Layer 3 of a small transformer language model trained on English Wikipedia (8 layers, counted from 0, width 128).
A neuron adds its activation times its output weights to the MLP's output. To switch it off is to set its activation to zero at one token and run the rest of the model.

Output weights of the MLP neurons that the questions are about. A number n stands for n times 0.0012.
n58: 76 -48 105 16 -116 -208 104 -197 24 -84 -286 -30 37 73 254 -28 -79 -99 -10 -165 138 90 -126 -127 6 86 -125 75 148 45 -18 36 49 -55 -39 -3 39 71 3 17 -107 -148 132 -71 102 76 -79 13 -64 99 -90 -67 75 42 -33 -63 -113 16 -76 -81 -53 -49 -148 -88 -98 57 -39 199 -51 -107 170 -34 133 -82 -82 280 152 -73 33 -33 137 59 -57 45 43 -107 134 0 -134 -248 27 55 -174 -59 21 143 62 110 233 14 -186 54 -27 283 -111 -116 -139 -32 -13 142 -131 96 -49 -233 -61 32 13 -49 -4 39 71 181 100 131 141 261 -57 31
n120: -57 -56 -18 -52 -69 -6 3 191 -142 32 -33 100 35 6 -116 221 83 -51 -85 117 184 148 -32 35 0 -6 48 -128 -20 134 -3 17 79 -39 -85 -42 -269 15 173 12 138 116 -90 28 17 14 -77 16 17 94 21 178 -25 -110 -14 -14 66 43 104 -133 11 121 -105 92 24 82 -73 -140 -82 -32 15 126 -142 -3 39 39 -26 -41 20 58 12 -85 -151 45 143 -105 0 -33 96 15 123 -38 -81 -126 24 -39 -51 -41 -126 -86 -11 -50 -200 93 11 -76 133 177 14 186 -3 70 -161 -193 -106 -48 139 119 -31 106 -76 93 -72 23 -127 -12 -104 -257
n131: 27 103 243 -139 48 -24 35 199 -4 -34 -59 130 -205 -66 56 -122 136 -45 123 -118 -126 160 -191 63 138 -79 80 -36 -205 -78 -148 -3 44 161 153 209 -121 109 78 133 208 38 -271 -54 96 -107 24 106 -113 -38 42 -84 -10 245 -28 3 -140 24 -135 95 -17 -85 -79 13 -33 151 58 76 -28 52 21 -165 -178 -66 50 179 49 -66 -28 38 136 -51 -28 -84 131 15 -118 -170 308 276 56 280 -144 -58 -203 -34 -140 -13 -22 32 -77 -133 49 -115 -218 -121 15 50 -48 -135 -103 120 -71 157 78 41 -90 -44 -97 7 40 69 41 -105 95 129 49 -62
n141: -184 44 -236 3 78 4 68 177 38 36 88 -85 -14 -143 -270 82 89 89 -88 -205 -84 -29 132 -104 -33 -68 -311 52 109 74 38 235 -19 -115 23 -143 28 -113 -263 -111 29 -106 105 149 177 25 46 82 144 -89 -63 51 -34 39 -50 -215 -19 -35 109 -246 -191 -42 166 -64 113 -85 215 -63 87 137 51 73 107 95 -59 72 -4 17 7 143 -47 -68 0 150 -64 122 -9 172 -127 -343 -127 40 176 205 -92 32 -71 44 -67 77 152 62 -58 271 106 67 -283 -45 42 -34 28 -74 -28 -113 213 -157 7 183 135 -147 -21 -60 -143 -42 60 11 93 17
n190: 33 46 -106 100 168 102 -79 -45 -47 -87 -21 189 -211 -169 -8 -74 136 -63 -74 -50 8 53 104 193 -118 149 63 12 -152 -189 104 -45 185 -142 150 -109 77 27 88 16 124 -18 43 62 -19 142 19 179 93 56 -17 247 -64 -74 -157 4 12 -304 -28 -232 0 213 -74 -223 -98 110 221 45 -149 34 256 19 -228 82 -54 68 34 -93 132 79 -49 114 -332 77 30 56 -179 31 243 8 84 -29 0 -8 -19 -231 56 -142 -94 -146 -18 -252 161 191 -30 -82 124 -148 111 21 -126 105 -206 7 -50 -22 123 118 -276 111 106 51 -49 -11 -184 227 49 -142
n297: -153 40 0 55 -377 188 -86 322 -57 376 7 19 -82 232 159 156 -12 -42 145 -119 -145 35 -170 90 -57 46 -158 144 118 219 -8 -112 -98 8 -4 203 -218 -79 28 104 35 -141 32 -67 -138 100 165 151 -122 -92 -76 -24 22 -114 -12 -220 -20 -54 209 53 -31 -125 34 47 -272 0 73 -231 24 -39 -304 157 -80 7 -68 52 51 -151 163 12 -113 -122 148 -72 -146 37 102 129 47 -133 -12 -60 108 12 -111 19 -65 -51 12 174 198 11 170 -64 23 102 -191 186 -15 -59 -11 -36 15 80 290 23 67 -179 -213 65 15 -81 151 -30 -262 206 8 -88
n315: 31 346 -73 61 173 70 26 -47 -90 52 174 132 -175 -152 -134 -59 43 -110 -62 24 145 70 84 214 29 -6 -43 -65 62 78 -14 -38 -53 -65 -64 -15 -22 71 13 -20 -82 -94 -46 135 75 161 56 75 -55 101 -38 10 138 -59 165 -114 16 -116 -33 50 81 -56 -13 15 -226 192 73 -32 -151 22 48 -39 124 46 -46 -9 -23 85 32 95 118 -100 -76 -49 -47 173 -92 -235 -86 -176 -132 -77 25 195 -111 -124 210 48 40 -127 -15 3 -68 -132 -37 24 -56 -107 132 -21 -44 18 -37 -25 358 40 -70 -53 -103 -23 -126 182 6 -252 -53 -178 111 -18
n352: -28 -62 189 -51 246 50 -50 42 -63 -195 80 74 128 -39 238 95 285 74 24 -86 -97 -39 152 43 -56 14 -81 -62 -70 -66 -38 -21 100 131 -105 -76 -7 36 -72 180 0 -293 0 -21 -144 -279 -11 -71 44 -18 56 -22 40 76 -141 -67 -15 -252 -20 -14 -140 -38 185 83 -100 74 -60 10 226 -43 -7 -65 -58 23 102 -128 40 74 -11 0 -143 148 43 -100 91 -200 -169 -107 11 107 237 -125 171 158 178 -31 -122 -70 67 -250 229 37 137 121 -146 -174 136 184 98 182 59 219 -139 -31 65 -76 37 132 -54 -112 -131 -63 4 -97 118 -23 -245 50
n367: -76 92 199 -50 334 -86 77 -92 -187 -277 -65 76 0 12 -61 -126 -38 268 135 -13 -341 4 -50 -159 -120 16 -123 -4 -120 -21 198 -77 -161 -47 56 -35 142 123 103 -143 142 -12 -59 -321 32 73 16 -50 225 12 -204 61 80 -103 65 -77 92 12 188 -123 108 87 0 0 -233 -123 166 -74 -58 0 194 -90 129 -111 117 147 206 4 -61 -146 151 -165 -114 -35 113 -104 -25 55 192 -53 189 197 109 194 -112 139 -84 -188 279 -207 98 85 8 -218 191 4 -213 -265 -352 158 40 19 -40 16 91 0 -27 290 -31 179 -75 25 141 -20 56 -120 -85 -15
n423: -62 106 0 -337 -15 85 -196 44 -85 0 184 -124 -26 -26 107 -88 -133 33 -90 194 130 26 83 -33 -48 -135 -73 -114 -152 -212 -164 113 266 -153 240 -89 -18 -71 -56 0 -7 -134 65 -21 -84 135 87 49 32 -175 -10 63 -125 -7 99 143 -23 -87 -157 -22 182 -18 225 -118 116 -10 240 169 -101 93 -109 -97 -208 47 23 -25 -104 63 114 81 -252 158 30 -32 -106 -35 -222 -192 45 -118 -149 20 -25 164 -60 4 127 -87 88 196 21 109 116 213 4 217 -250 -120 -113 -49 -25 268 -50 11 41 -36 92 51 -95 74 293 46 154 58 -105 133 -52 -146
n429: 45 -23 248 68 -26 137 26 45 136 -136 18 141 -46 87 -107 104 20 19 -86 82 89 -52 179 -117 42 -13 -173 -150 83 -33 -55 13 -34 -148 256 22 -3 112 -155 188 -23 -150 54 -41 -13 -65 -51 148 -56 -151 63 7 144 -19 -26 -65 -54 -192 49 29 -29 -38 -32 -30 -37 -40 -140 -15 -20 -209 205 122 107 -86 90 -62 69 46 -81 91 -137 -95 72 -164 100 -104 -179 -112 -88 134 -108 -175 122 81 -60 -35 -77 -61 -71 315 181 124 102 47 -127 -21 -142 -90 125 -9 -10 167 -67 57 193 69 -209 -181 -94 -17 72 -101 136 -54 153 -41 49 175
n445: -202 -53 -76 -63 17 311 -216 34 40 96 -29 -14 125 149 122 -50 -140 -27 14 -134 56 307 -7 -160 132 62 83 -89 -143 -146 63 352 116 108 99 -51 67 -4 -28 -104 31 -41 460 -91 -7 -45 103 -76 20 3 -113 -98 69 54 -73 -28 -11 85 3 27 79 -7 109 124 0 -141 139 -92 42 140 39 67 -175 -28 -14 215 -102 -116 38 35 101 -11 42 -7 79 -122 148 18 -175 -77 7 -157 -191 -65 61 0 181 7 51 46 -60 -123 166 4 -109 98 72 -90 -274 -92 -120 39 -214 -14 -46 -51 13 27 -71 -201 111 -51 138 -71 150 -22 -28 -98
n458: 170 -76 -4 -22 -43 68 -125 -63 -254 -26 165 160 -229 -104 -145 87 66 -196 -211 -126 -75 41 93 142 -31 153 32 114 -119 59 -143 13 -60 -13 128 -160 -69 14 72 -153 -20 -76 -35 133 0 -23 100 0 148 -110 -31 65 -13 -46 -60 74 63 209 64 -178 10 138 83 60 -183 41 145 272 -55 -20 151 20 35 -178 121 -138 72 -64 37 20 -118 134 -84 -56 157 -65 -160 -77 -41 68 54 -104 42 10 -31 -135 179 16 63 -52 -68 -90 -130 31 23 62 199 87 126 96 43 -201 -158 103 -52 101 278 3 80 -25 121 -116 -77 142 -224 150 13 -22
n470: 193 -200 208 18 -69 -63 166 18 12 122 -94 -98 122 -26 4 0 4 73 -90 -121 175 129 -19 63 -51 208 38 167 29 53 -141 80 -27 -50 116 189 -100 -71 -120 149 55 246 -161 -114 -248 -55 -207 235 25 -110 27 -74 42 101 37 -59 179 25 7 -176 -102 -183 -116 48 158 73 -62 -51 -22 59 -19 -49 163 117 -45 172 280 -46 41 -99 30 208 22 182 -157 24 65 31 78 48 -160 -207 -121 -61 -132 -18 -160 7 -12 -162 131 35 105 187 -250 -40 -137 -49 -80 112 -153 3 115 119 -23 14 -96 166 -111 -178 182 -215 -195 51 -325 -4 96 -17
n473: -274 58 11 -127 251 149 -169 45 -81 128 43 -121 14 -7 14 22 -170 243 -31 -23 39 310 301 78 -29 -205 99 -170 -31 -51 67 101 -29 126 -33 48 0 167 -39 -87 -126 28 73 146 -76 -80 83 87 -34 -31 -245 -18 -30 -62 -7 45 217 -48 66 -65 59 17 -118 -139 26 -10 210 -196 64 -11 -257 -32 144 3 -159 -94 -238 221 -11 -242 120 -33 -106 208 -52 41 -88 84 110 -11 107 -19 95 -7 40 31 -62 -76 -124 -118 257 -165 -75 22 -66 -42 200 24 -38 60 69 26 -41 -38 4 3 40 52 87 -170 58 -95 -112 55 -59 82 -77 -189
n499: 143 -7 -141 71 -128 55 -23 -292 10 -67 -27 89 -90 -29 171 -73 -30 210 -6 39 59 84 -76 -6 101 64 -47 103 -108 20 41 0 -37 122 -27 -56 91 16 79 -143 32 25 -118 103 -118 -83 -83 -110 209 57 108 33 -52 -50 116 -132 136 38 -52 151 -165 63 -86 -24 104 73 85 38 3 49 -170 -49 -56 -143 -70 -83 -248 -28 113 58 -42 34 216 91 35 -96 -93 -191 45 110 -49 85 -62 -157 -96 50 -146 73 0 86 -43 6 243 -127 215 -42 201 80 -35 82 118 -81 -28 25 191 -41 142 47 -160 -241 13 -252 -87 63 -107 92 -126 186

Each question names a token from some text and the token that comes next. It shows the activations a of the neurons there, in the order above. A number n stands for n times 0.006.

Then comes g, the gradient of the next token's log-probability with respect to the MLP's output, scaled to length 1. A neuron's effect is roughly proportional to its activation times (output weights . g). A number n stands for n times 0.00082.

"Dav", then "y "
a: -3 118 -21 0 -28 223 -15 -18 -27 -7 -6 1 -28 -9 4 -24
g: -272 151 205 43 -6 -74 70 -2 -258 61 -39 33 -88 110 43 -187 75 0 -161 60 -139 117 79 194 107 -10 196 -79 -99 7 -10 -7 3 135 112 91 0 178 55 -9 -65 -25 233 -77 -101 10 113 6 49 164 83 -91 -4 24 47 -301 0 78 190 -165 10 13 103 129 -72 -159 -135 66 -245 -21 -96 -34 63 237 16 40 -158 65 -46 -52 -79 64 28 -4 48 163 -117 133 -77 -51 -222 81 113 -28 -66 -137 2 -253 -117 -106 -82 -19 -14 -98 -23 -2 76 155 -61 29 -54 -55 94 -45 117 87 -64 -69 -103 -32 -42 136 92 -53 60 -45 37 26
Which neuron, switched off, lowers the next token's probability most? n297

"| ", then "2"
a: -14 -28 -9 -19 0 -2 12 -24 -5 -28 -14 -11 -6 15 -8 73
g: -154 -55 -87 192 -77 56 -95 -149 -165 56 47 29 -90 -76 -132 211 -255 122 43 194 75 -44 -58 11 78 19 -33 98 10 -13 -226 -14 100 91 -79 -92 54 -138 -82 -67 -164 -137 251 -6 65 118 85 78 158 -97 136 -33 -46 119 -40 0 44 -153 16 74 138 12 123 -16 -120 95 33 -116 123 87 195 -238 43 -93 1 53 23 -25 119 113 147 -19 -131 -55 -75 -91 -81 107 -146 31 -21 127 110 -13 -8 14 119 29 0 156 -40 101 -115 -10 -79 33 -108 183 -117 -247 116 -95 68 19 -177 64 -3 -127 -139 133 -58 86 101 3 44 -36 118 -236
Which neuron, switched off, raises the next token's probability most? n499

"both ", then "the "
a: -9 63 -16 -18 0 -15 -3 -12 -8 -7 30 -28 126 0 258 -12
g: 29 -27 -16 -102 66 217 6 197 -172 57 114 -42 -72 -58 -68 -13 -81 -132 155 -142 -181 -131 96 -84 99 -18 115 6 -117 -247 69 -22 -38 -15 129 -206 94 51 92 44 -98 -61 416 -71 51 79 24 -103 -59 -7 -7 84 87 63 -35 53 26 -93 -49 -16 101 210 -32 35 -170 2 -42 38 105 13 -174 -20 54 134 -127 45 87 -141 -28 -88 -116 -58 34 114 2 46 63 89 -195 5 -133 59 -8 -14 -25 -3 170 -9 221 43 -171 3 -283 -68 -86 1 99 -13 -142 16 -50 93 -82 48 -41 -169 142 -163 130 225 54 121 -16 19 63 -62 137 -29
Which neuron, switched off, lowers the next token's probability most? n458

"group ", then "with "
a: -12 -17 128 180 -16 -25 -27 -22 -7 20 -28 0 22 -26 -23 -10
g: -80 68 -13 9 -73 -40 1 2 101 -93 -9 93 -98 226 16 113 -159 98 41 2 201 -98 -76 -35 41 198 102 -45 -29 -78 81 45 71 -162 118 -128 26 -63 36 -13 141 64 -165 132 96 -18 142 151 41 -52 -163 -10 203 75 -32 -24 -10 194 -78 3 -62 -317 -190 -78 85 94 -156 104 -147 102 18 -161 -43 33 246 23 194 258 101 18 -146 138 60 -94 -66 -81 -34 -83 40 113 32 41 31 25 -45 -210 -112 -80 -117 139 81 121 39 -149 -138 -17 -121 -8 195 -117 -98 71 32 67 -136 -137 -89 -71 71 -155 -104 -4 113 -97 -35 -10 8 -72
Which neuron, switched off, lowers the next token's probability most? n131

"each ", then "Sc"
a: -27 209 -28 -15 0 0 -13 -21 -2 -3 16 230 22 -8 -11 -28
g: 55 162 113 -120 -46 -27 -71 181 -306 -19 -149 122 -69 24 1 212 -22 139 -1 -23 50 62 4 -39 -12 -39 65 -12 94 -185 -33 -60 89 -9 36 -8 -143 96 -121 156 -5 -35 53 -56 -134 -110 -60 69 68 165 181 -147 -156 -87 -68 247 -1 33 34 -33 77 83 -93 41 60 67 271 -94 16 -49 23 128 18 -121 -122 99 34 -171 165 -23 -20 5 41 -118 -3 -40 -72 -12 5 -91 82 91 -10 22 -273 111 288 -95 -31 53 -158 -103 22 83 23 1 -109 15 -166 99 -197 -109 -114 -43 130 87 -34 44 -22 229 -225 105 -119 2 82 158 -47 -82
Which neuron, switched off, lowers the next token's probability most? n120

"rele", then "as"
a: -15 -12 -13 346 -24 0 -3 -13 -21 0 -28 331 -25 -4 43 -26
g: 71 53 30 72 8 9 -31 162 76 40 -42 234 129 -156 -78 201 -66 62 166 -56 90 -82 98 -117 82 -13 221 -24 14 87 58 -56 -91 -20 52 -52 -179 -213 -113 -2 -72 -110 176 -195 55 82 -217 -154 -77 25 -179 49 294 31 -116 280 -19 -5 -133 -101 -181 40 73 16 -70 -177 291 -82 19 34 65 18 -118 207 6 44 -43 -53 145 9 -35 49 -60 -46 -85 102 -101 17 -110 -35 -6 -26 25 -61 102 11 96 -33 155 -81 145 -20 112 -11 -59 141 30 -19 -18 -75 22 -33 124 -32 44 -88 -238 -185 -105 -98 -104 -136 109 70 -32 33 -36 97
Which neuron, switched off, lowers the next token's probability most? n445

"a ", then "St"
a: -25 -28 -24 -23 0 0 -5 -17 -4 -7 109 -27 -6 -22 -17 0
g: -114 -67 98 24 -22 164 -145 108 -149 0 -180 26 72 82 58 230 -115 94 134 -34 67 -10 106 106 151 -291 29 53 25 -137 -10 -88 -126 44 28 68 -116 46 -69 -176 73 -60 157 -125 -27 -17 -56 118 -40 100 2 -179 -191 13 78 117 -88 -77 154 42 -210 114 -11 42 -44 -79 128 -34 -67 -22 71 87 125 20 -177 176 134 -58 143 -7 65 11 -46 -167 175 15 -31 175 4 -156 -10 94 36 16 -137 -54 88 -9 17 112 -120 -256 -45 -28 21 -57 -95 122 -34 78 10 -205 111 -15 155 -48 95 146 101 10 -156 -21 -152 69 123 -49 -286 35
Which neuron, switched off, raises the next token's probability most? n429

"v", then "ot"
a: -5 -17 -7 -4 0 -23 -16 -28 0 0 -22 -10 -15 474 0 -27
g: 81 78 -18 11 -164 -91 116 -41 72 -29 7 109 179 -118 95 -4 24 88 -22 -75 174 -44 -22 -71 -28 92 -208 -14 -38 242 96 -274 75 -1 4 -79 -52 -59 -15 39 -38 75 152 70 -63 -46 -37 -101 -240 -62 -119 3 29 -42 -180 6 -12 47 110 65 -70 -50 -135 -109 63 11 -33 87 203 -130 -45 46 209 -123 218 21 -163 -42 -23 -215 -53 -74 -12 26 -197 -109 170 124 114 190 112 58 -89 -144 97 86 49 153 71 43 40 -169 -76 116 -260 108 -91 -57 17 -104 -129 102 -196 37 197 -83 -87 13 57 127 152 0 46 -20 -35 -4 31 197
Which neuron, switched off, lowers the next token's probability most? n470

"el ", then "In "
a: -12 -23 -10 274 -24 0 -26 0 -11 -21 9 0 -9 -15 26 58
g: 42 -34 44 -203 -24 55 -162 35 -49 -199 75 -104 -32 6 96 -148 -114 -3 132 -78 49 -69 -71 27 111 -235 189 124 25 -65 141 -35 -30 -2 -163 121 -123 176 197 -45 45 -38 120 -45 102 -81 -145 -63 -73 111 -157 165 -130 -110 -31 119 -174 139 -259 0 63 181 105 44 44 41 36 -61 -57 102 -56 161 50 54 -30 111 14 -99 190 -104 -23 -129 -7 39 135 5 139 6 -3 -57 -211 53 15 120 -246 -97 -26 -164 223 -26 -91 54 -55 -16 109 57 -192 164 6 31 -77 130 -80 10 -21 152 104 -43 164 97 -103 1 -82 -130 -61 126 94 -35
Which neuron, switched off, raises the next token's probability most? n141

"the ", then "re"
a: -24 -28 -25 -28 -1 -1 -1 -28 -1 -2 169 -26 -18 -14 -25 -2
g: 79 -22 -44 41 -115 158 140 -208 -35 110 -153 103 22 69 -157 -159 -104 14 -77 145 -38 -53 -59 -72 -248 84 127 121 47 144 118 83 88 1 16 -51 -73 -15 -13 15 -95 -1 -216 6 51 45 -23 -191 16 -99 32 -30 175 23 10 20 114 -7 -54 -49 22 -66 58 -120 -5 -81 -26 -121 71 -202 1 -125 79 -80 13 -5 74 -178 -204 144 -114 142 157 51 23 115 -67 6 -73 214 54 -120 169 -5 93 -8 -75 97 -106 -189 1 288 27 238 -206 -17 94 100 248 -45 -194 -6 105 -82 43 129 -81 30 -160 46 78 -52 168 -89 -87 -58 20 90
Which neuron, switched off, lowers the next token's probability most? n429

"| ", then "5"
a: 334 -24 -23 -25 0 -28 -11 -4 -26 -1 -4 -12 -19 -10 7 20
g: -66 -218 -123 153 -154 47 -95 -103 32 -43 228 183 -12 -29 156 63 41 24 41 -23 -65 -24 -2 -30 34 -33 111 107 -223 51 -219 38 187 18 4 -32 30 -207 25 1 37 -76 -48 44 109 50 -77 -122 -21 246 213 170 -219 179 17 92 -44 51 -100 165 -75 -61 -24 20 -102 -114 6 -78 -54 -40 13 -172 -50 62 -4 -222 -86 39 -34 102 41 127 -51 40 -166 -183 -63 71 187 20 -121 34 -87 143 50 104 181 20 185 32 161 -22 100 58 -98 29 -133 78 50 -2 -141 128 17 61 -64 70 -178 -27 -95 -146 87 79 98 -191 -115 -67 142 -112
Which neuron, switched off, raises the next token's probability most? n58

"place ", then "than "
a: -23 -25 -28 268 -7 -11 -28 0 -15 14 78 -24 -28 -26 -22 -23
g: -88 32 -21 41 -34 -63 -20 -99 152 -25 93 -47 -43 -272 250 -42 247 -52 15 24 101 -167 -126 34 86 25 109 96 -30 -84 -24 -21 -66 -23 -90 -72 -117 -151 126 -27 87 13 -44 -145 19 1 -122 -53 43 -168 35 67 18 35 36 -97 113 97 -68 -2 -141 53 -64 158 122 73 57 23 88 34 -18 31 -89 -204 -148 -137 -89 132 -256 -61 132 224 -91 16 -68 -80 65 13 57 328 109 -208 48 37 -18 19 45 -193 -86 27 142 123 26 122 2 -31 -58 35 111 -184 -60 65 -54 243 -10 95 -128 -62 -41 -96 285 -62 -161 33 166 30 17 11
Which neuron, switched off, raises the next token's probability most? n141

"| ", then " "
a: 164 -28 -25 -28 0 -7 -15 -26 -21 110 -4 -2 -17 -3 -24 210
g: 88 30 41 -173 -86 2 139 104 -8 -58 0 151 -49 -1 80 -215 160 -52 35 -46 -243 -4 33 -152 33 176 -23 16 111 -18 66 -119 -185 -132 62 -23 -91 97 134 -22 -10 11 -176 -68 -116 -3 24 -21 -160 -113 -8 159 -8 -158 -131 87 -89 42 3 -44 -26 53 -176 118 139 -53 -202 161 32 -67 7 121 63 1 84 -58 11 -49 137 -284 112 217 -29 134 116 69 -21 -158 -7 120 -35 -25 -63 -40 -155 -9 -38 25 56 -168 -46 288 70 11 178 40 99 -97 -138 10 106 -84 -175 -44 202 -62 152 143 206 -67 -26 -65 -103 96 80 39 -114 115
Which neuron, switched off, lowers the next token's probability most? n499

"| ", then "55"
a: 314 -5 -27 -27 0 -1 -16 -23 -1 102 -3 -1 -6 -27 -27 -4
g: -96 -94 -57 215 148 80 -266 -192 -183 96 -114 -171 -10 70 61 -18 -161 126 71 110 171 -45 -64 43 -124 -136 23 1 -70 -68 -229 -73 83 204 73 -54 33 -122 4 -7 -99 -124 96 -70 154 70 -101 147 27 198 110 20 -13 153 163 73 32 -20 26 204 63 -111 173 -158 29 70 132 -73 -100 27 -12 -95 -33 -89 94 -106 -11 63 -97 149 -137 -78 52 -92 -131 -52 62 87 -96 -70 -33 111 180 97 142 -132 -47 104 -10 215 64 -73 -45 -54 -130 121 -117 74 9 134 -76 35 67 82 -130 31 -156 11 -217 93 -90 23 66 107 -121 -64 38 -76
Which neuron, switched off, raises the next token's probability most? n58

"by", then "ter"
a: -1 11 -28 -1 54 0 -9 -1 -28 0 -27 0 65 -3 423 -24
g: 138 -68 -13 -135 257 50 -119 -13 7 -131 167 -56 -5 -89 -10 -59 -155 -55 -121 177 -99 -31 100 -3 -38 56 -11 111 134 2 82 55 23 61 4 55 -61 -175 -168 38 -11 1 -73 35 -205 7 -26 45 329 -89 -84 48 -49 -116 -42 107 188 70 11 -3 -43 73 135 96 4 30 -124 -90 -27 5 15 327 130 143 -107 109 -101 60 8 -85 5 -45 -34 65 2 -38 -32 132 -128 -312 132 -188 28 160 74 -3 142 99 53 -123 156 -62 -20 -91 -53 63 -207 -63 121 110 86 -134 -51 -76 -149 153 -27 34 63 105 -163 -123 -29 -171 -39 -153 19 114
Which neuron, switched off, lowers the next token's probability most? n473

"In", then "sou"
a: -4 -28 -28 -16 -14 -9 -2 191 -1 -9 -25 -8 -17 -1 -2 -1
g: -112 -166 -9 303 -180 -42 -218 -187 -151 29 34 -105 -37 98 130 226 -26 250 72 58 104 -211 84 87 32 26 106 -206 72 -121 -177 -14 -117 -98 50 80 -18 -30 28 -10 -62 146 -83 29 102 69 -235 42 26 -100 33 23 -22 -58 168 -81 109 96 -147 -88 -110 -98 44 146 39 131 137 46 -80 -50 56 -107 116 -75 88 -46 -13 82 69 91 -67 8 223 -136 -74 -57 -114 -118 105 38 -8 -93 89 -131 24 -23 85 -25 -7 -67 198 -75 10 85 -150 -131 110 -34 5 81 -23 54 219 29 -50 -193 -44 13 76 9 -93 -54 134 77 197 30 -54 -145
Which neuron, switched off, lowers the next token's probability most? n352

" ", then "| "
a: 250 -7 -22 -20 0 -28 -12 -27 -10 -9 -27 -1 -23 -1 -23 -19
g: -9 84 94 -227 -78 -27 34 -78 18 28 98 -49 -53 18 -1 -51 -114 36 -35 44 34 25 64 -119 112 69 114 -172 -26 17 -77 165 114 -29 226 22 206 93 -91 109 -4 -168 -127 25 -21 173 81 -13 90 130 -13 -35 -251 113 117 -15 -99 43 -113 167 -121 -88 -18 -189 -128 -86 39 24 199 -95 62 122 -284 53 -17 4 -78 -21 -153 -195 40 -37 143 -42 19 141 -143 -117 -111 125 -4 39 362 -290 62 -181 40 -45 63 79 168 -164 -74 146 -3 46 -52 19 14 61 -87 4 48 -34 42 93 -22 72 166 -112 -87 -74 65 -34 -53 53 -79 34
Which neuron, switched off, raises the next token's probability most? n58

"The ", then "l"
a: -21 -19 -21 -6 0 0 -2 -18 -18 -3 306 -28 -7 -21 -15 -2
g: -31 95 -53 163 162 -103 111 97 -14 -82 19 103 -86 145 -48 48 117 -109 10 56 35 -235 81 183 -1 54 5 -24 11 66 -107 26 78 -1 -85 -85 -120 -47 -73 57 -86 184 -207 -210 -23 5 17 -5 -50 -315 -160 -165 -249 -45 152 92 -124 20 1 -160 -91 -103 16 112 17 -15 -1 22 113 105 -106 -169 -145 13 65 64 67 -169 23 15 -13 -38 81 86 42 103 -17 51 15 53 52 -15 82 7 292 -251 54 -122 116 19 180 44 -65 -44 199 142 140 -43 -70 3 148 59 76 -172 -127 -134 -167 100 -33 73 -39 -105 105 215 -16 12 61 -63
Which neuron, switched off, raises the next token's probability most? n429

"é", then "d"
a: -5 -16 -19 16 12 -1 8 108 -6 -28 21 -9 -14 0 118 -7
g: -148 -75 109 -23 -193 -176 17 -113 25 50 -127 -60 -24 -10 -126 -168 -54 -17 -59 43 139 148 -67 -14 117 55 -29 -5 27 -28 7 100 -245 -70 102 70 -67 -81 -160 -127 119 -126 -18 59 26 10 37 126 13 -54 191 207 -46 -185 21 78 -46 27 69 136 -91 115 57 49 61 -342 -155 117 30 -110 131 -211 31 12 -5 256 -43 175 22 9 -130 27 -127 89 91 92 44 112 -12 -14 217 45 38 -24 71 -20 42 86 -107 173 -109 -117 5 -184 100 76 -89 64 -121 -167 145 116 -108 -57 43 138 -114 -140 4 -120 37 -76 126 166 203 -8 4 -2
Which neuron, switched off, raises the next token's probability most? n352

"Sc", then "out "
a: -26 76 46 -17 -4 0 -13 -28 -1 0 -24 -4 -13 -20 0 -27
g: 117 -96 -51 20 -151 194 -51 6 -10 -60 -41 -48 -5 18 -47 25 -13 121 -13 -87 158 144 -128 118 -45 91 116 32 -31 -135 63 105 69 151 28 -40 89 -201 48 -119 -211 47 55 -1 6 -26 -134 -54 39 -109 137 35 33 -177 256 -32 -124 -106 29 54 -25 21 -115 -25 -45 223 -94 71 51 45 25 149 -153 20 -34 -214 77 -35 60 -32 11 91 167 -31 -201 -19 141 -108 -81 141 -62 78 -42 81 24 118 -159 -88 -110 -5 -206 29 20 6 97 13 -12 -112 -93 -194 47 98 -52 15 -15 -208 -91 51 144 59 -193 300 173 -106 -80 -50 60 332
Which neuron, switched off, raises the next token's probability most? n120

"Car", then "rol"
a: -2 -28 -28 -14 -15 96 -10 3 0 0 -24 -2 0 0 -18 9
g: 229 114 119 88 101 -14 192 -11 -8 -94 55 -134 -17 17 61 -88 -224 107 107 -83 -27 81 91 -2 14 21 33 75 -45 292 143 -151 219 188 -9 134 -59 125 89 -6 -90 14 -34 136 36 80 -2 -80 -76 197 149 -19 -244 88 18 75 74 2 -95 -100 132 101 -18 -8 -16 -157 5 -214 27 13 -24 -111 145 -55 -170 56 -46 167 63 -20 124 92 -45 1 -182 -32 2 -200 -203 -58 -23 -1 -51 -34 78 49 76 -32 -161 -123 -192 12 -10 -156 9 127 -2 -128 129 -43 -50 -17 -111 15 -77 -124 -291 -124 -84 37 215 32 -14 -82 104 -63 -34 -76
Which neuron, switched off, raises the next token's probability most? n297

".", then "00 "
a: -1 -11 -27 19 -2 -6 63 0 -9 0 -3 0 133 -7 71 0
g: 150 118 -42 -36 137 -76 122 236 -90 -89 185 -15 16 -70 -70 -138 170 -23 -48 -187 -66 20 85 112 22 -207 37 18 89 132 78 46 -74 -231 -99 -67 0 181 191 69 -28 87 -26 175 -76 54 109 -13 42 -159 135 -126 -31 -82 53 63 122 65 -11 -73 190 49 -105 37 -68 -188 -184 137 -107 3 14 -34 108 29 -81 -283 -129 -139 -74 -13 92 53 41 81 -34 100 156 -217 -37 151 113 72 -66 -115 -93 -116 -18 144 194 -35 -201 -67 -12 63 -63 65 170 -245 6 98 -62 3 -110 88 13 6 -18 -132 60 -115 -46 -36 92 -124 40 80 19 -68
Which neuron, switched off, lowers the next token's probability most? n458

"| ", then "H"
a: 120 -16 -26 -20 0 -4 -22 -25 -8 31 -8 -6 -5 -25 -21 -26
g: 106 20 -194 129 -11 44 -82 2 -30 78 -31 -75 146 -102 157 147 -178 51 19 0 -145 -88 -86 -50 152 -10 -19 162 62 -24 -156 -85 -153 -174 -98 186 166 -28 47 39 109 -8 21 -85 72 29 57 27 -44 -39 61 -74 -145 -165 7 234 -208 -22 122 25 -57 144 34 -3 -345 87 114 -4 191 36 77 96 -2 -78 115 94 -6 -26 119 126 -127 -180 -80 -150 225 49 -34 212 -21 -118 33 -113 118 69 -188 16 -33 -49 89 -74 -184 -104 40 156 -68 28 13 -102 14 63 86 57 4 3 -35 -82 -74 90 -56 110 -121 -191 85 24 81 150 -219 4
Which neuron, switched off, lowers the next token's probability most? n58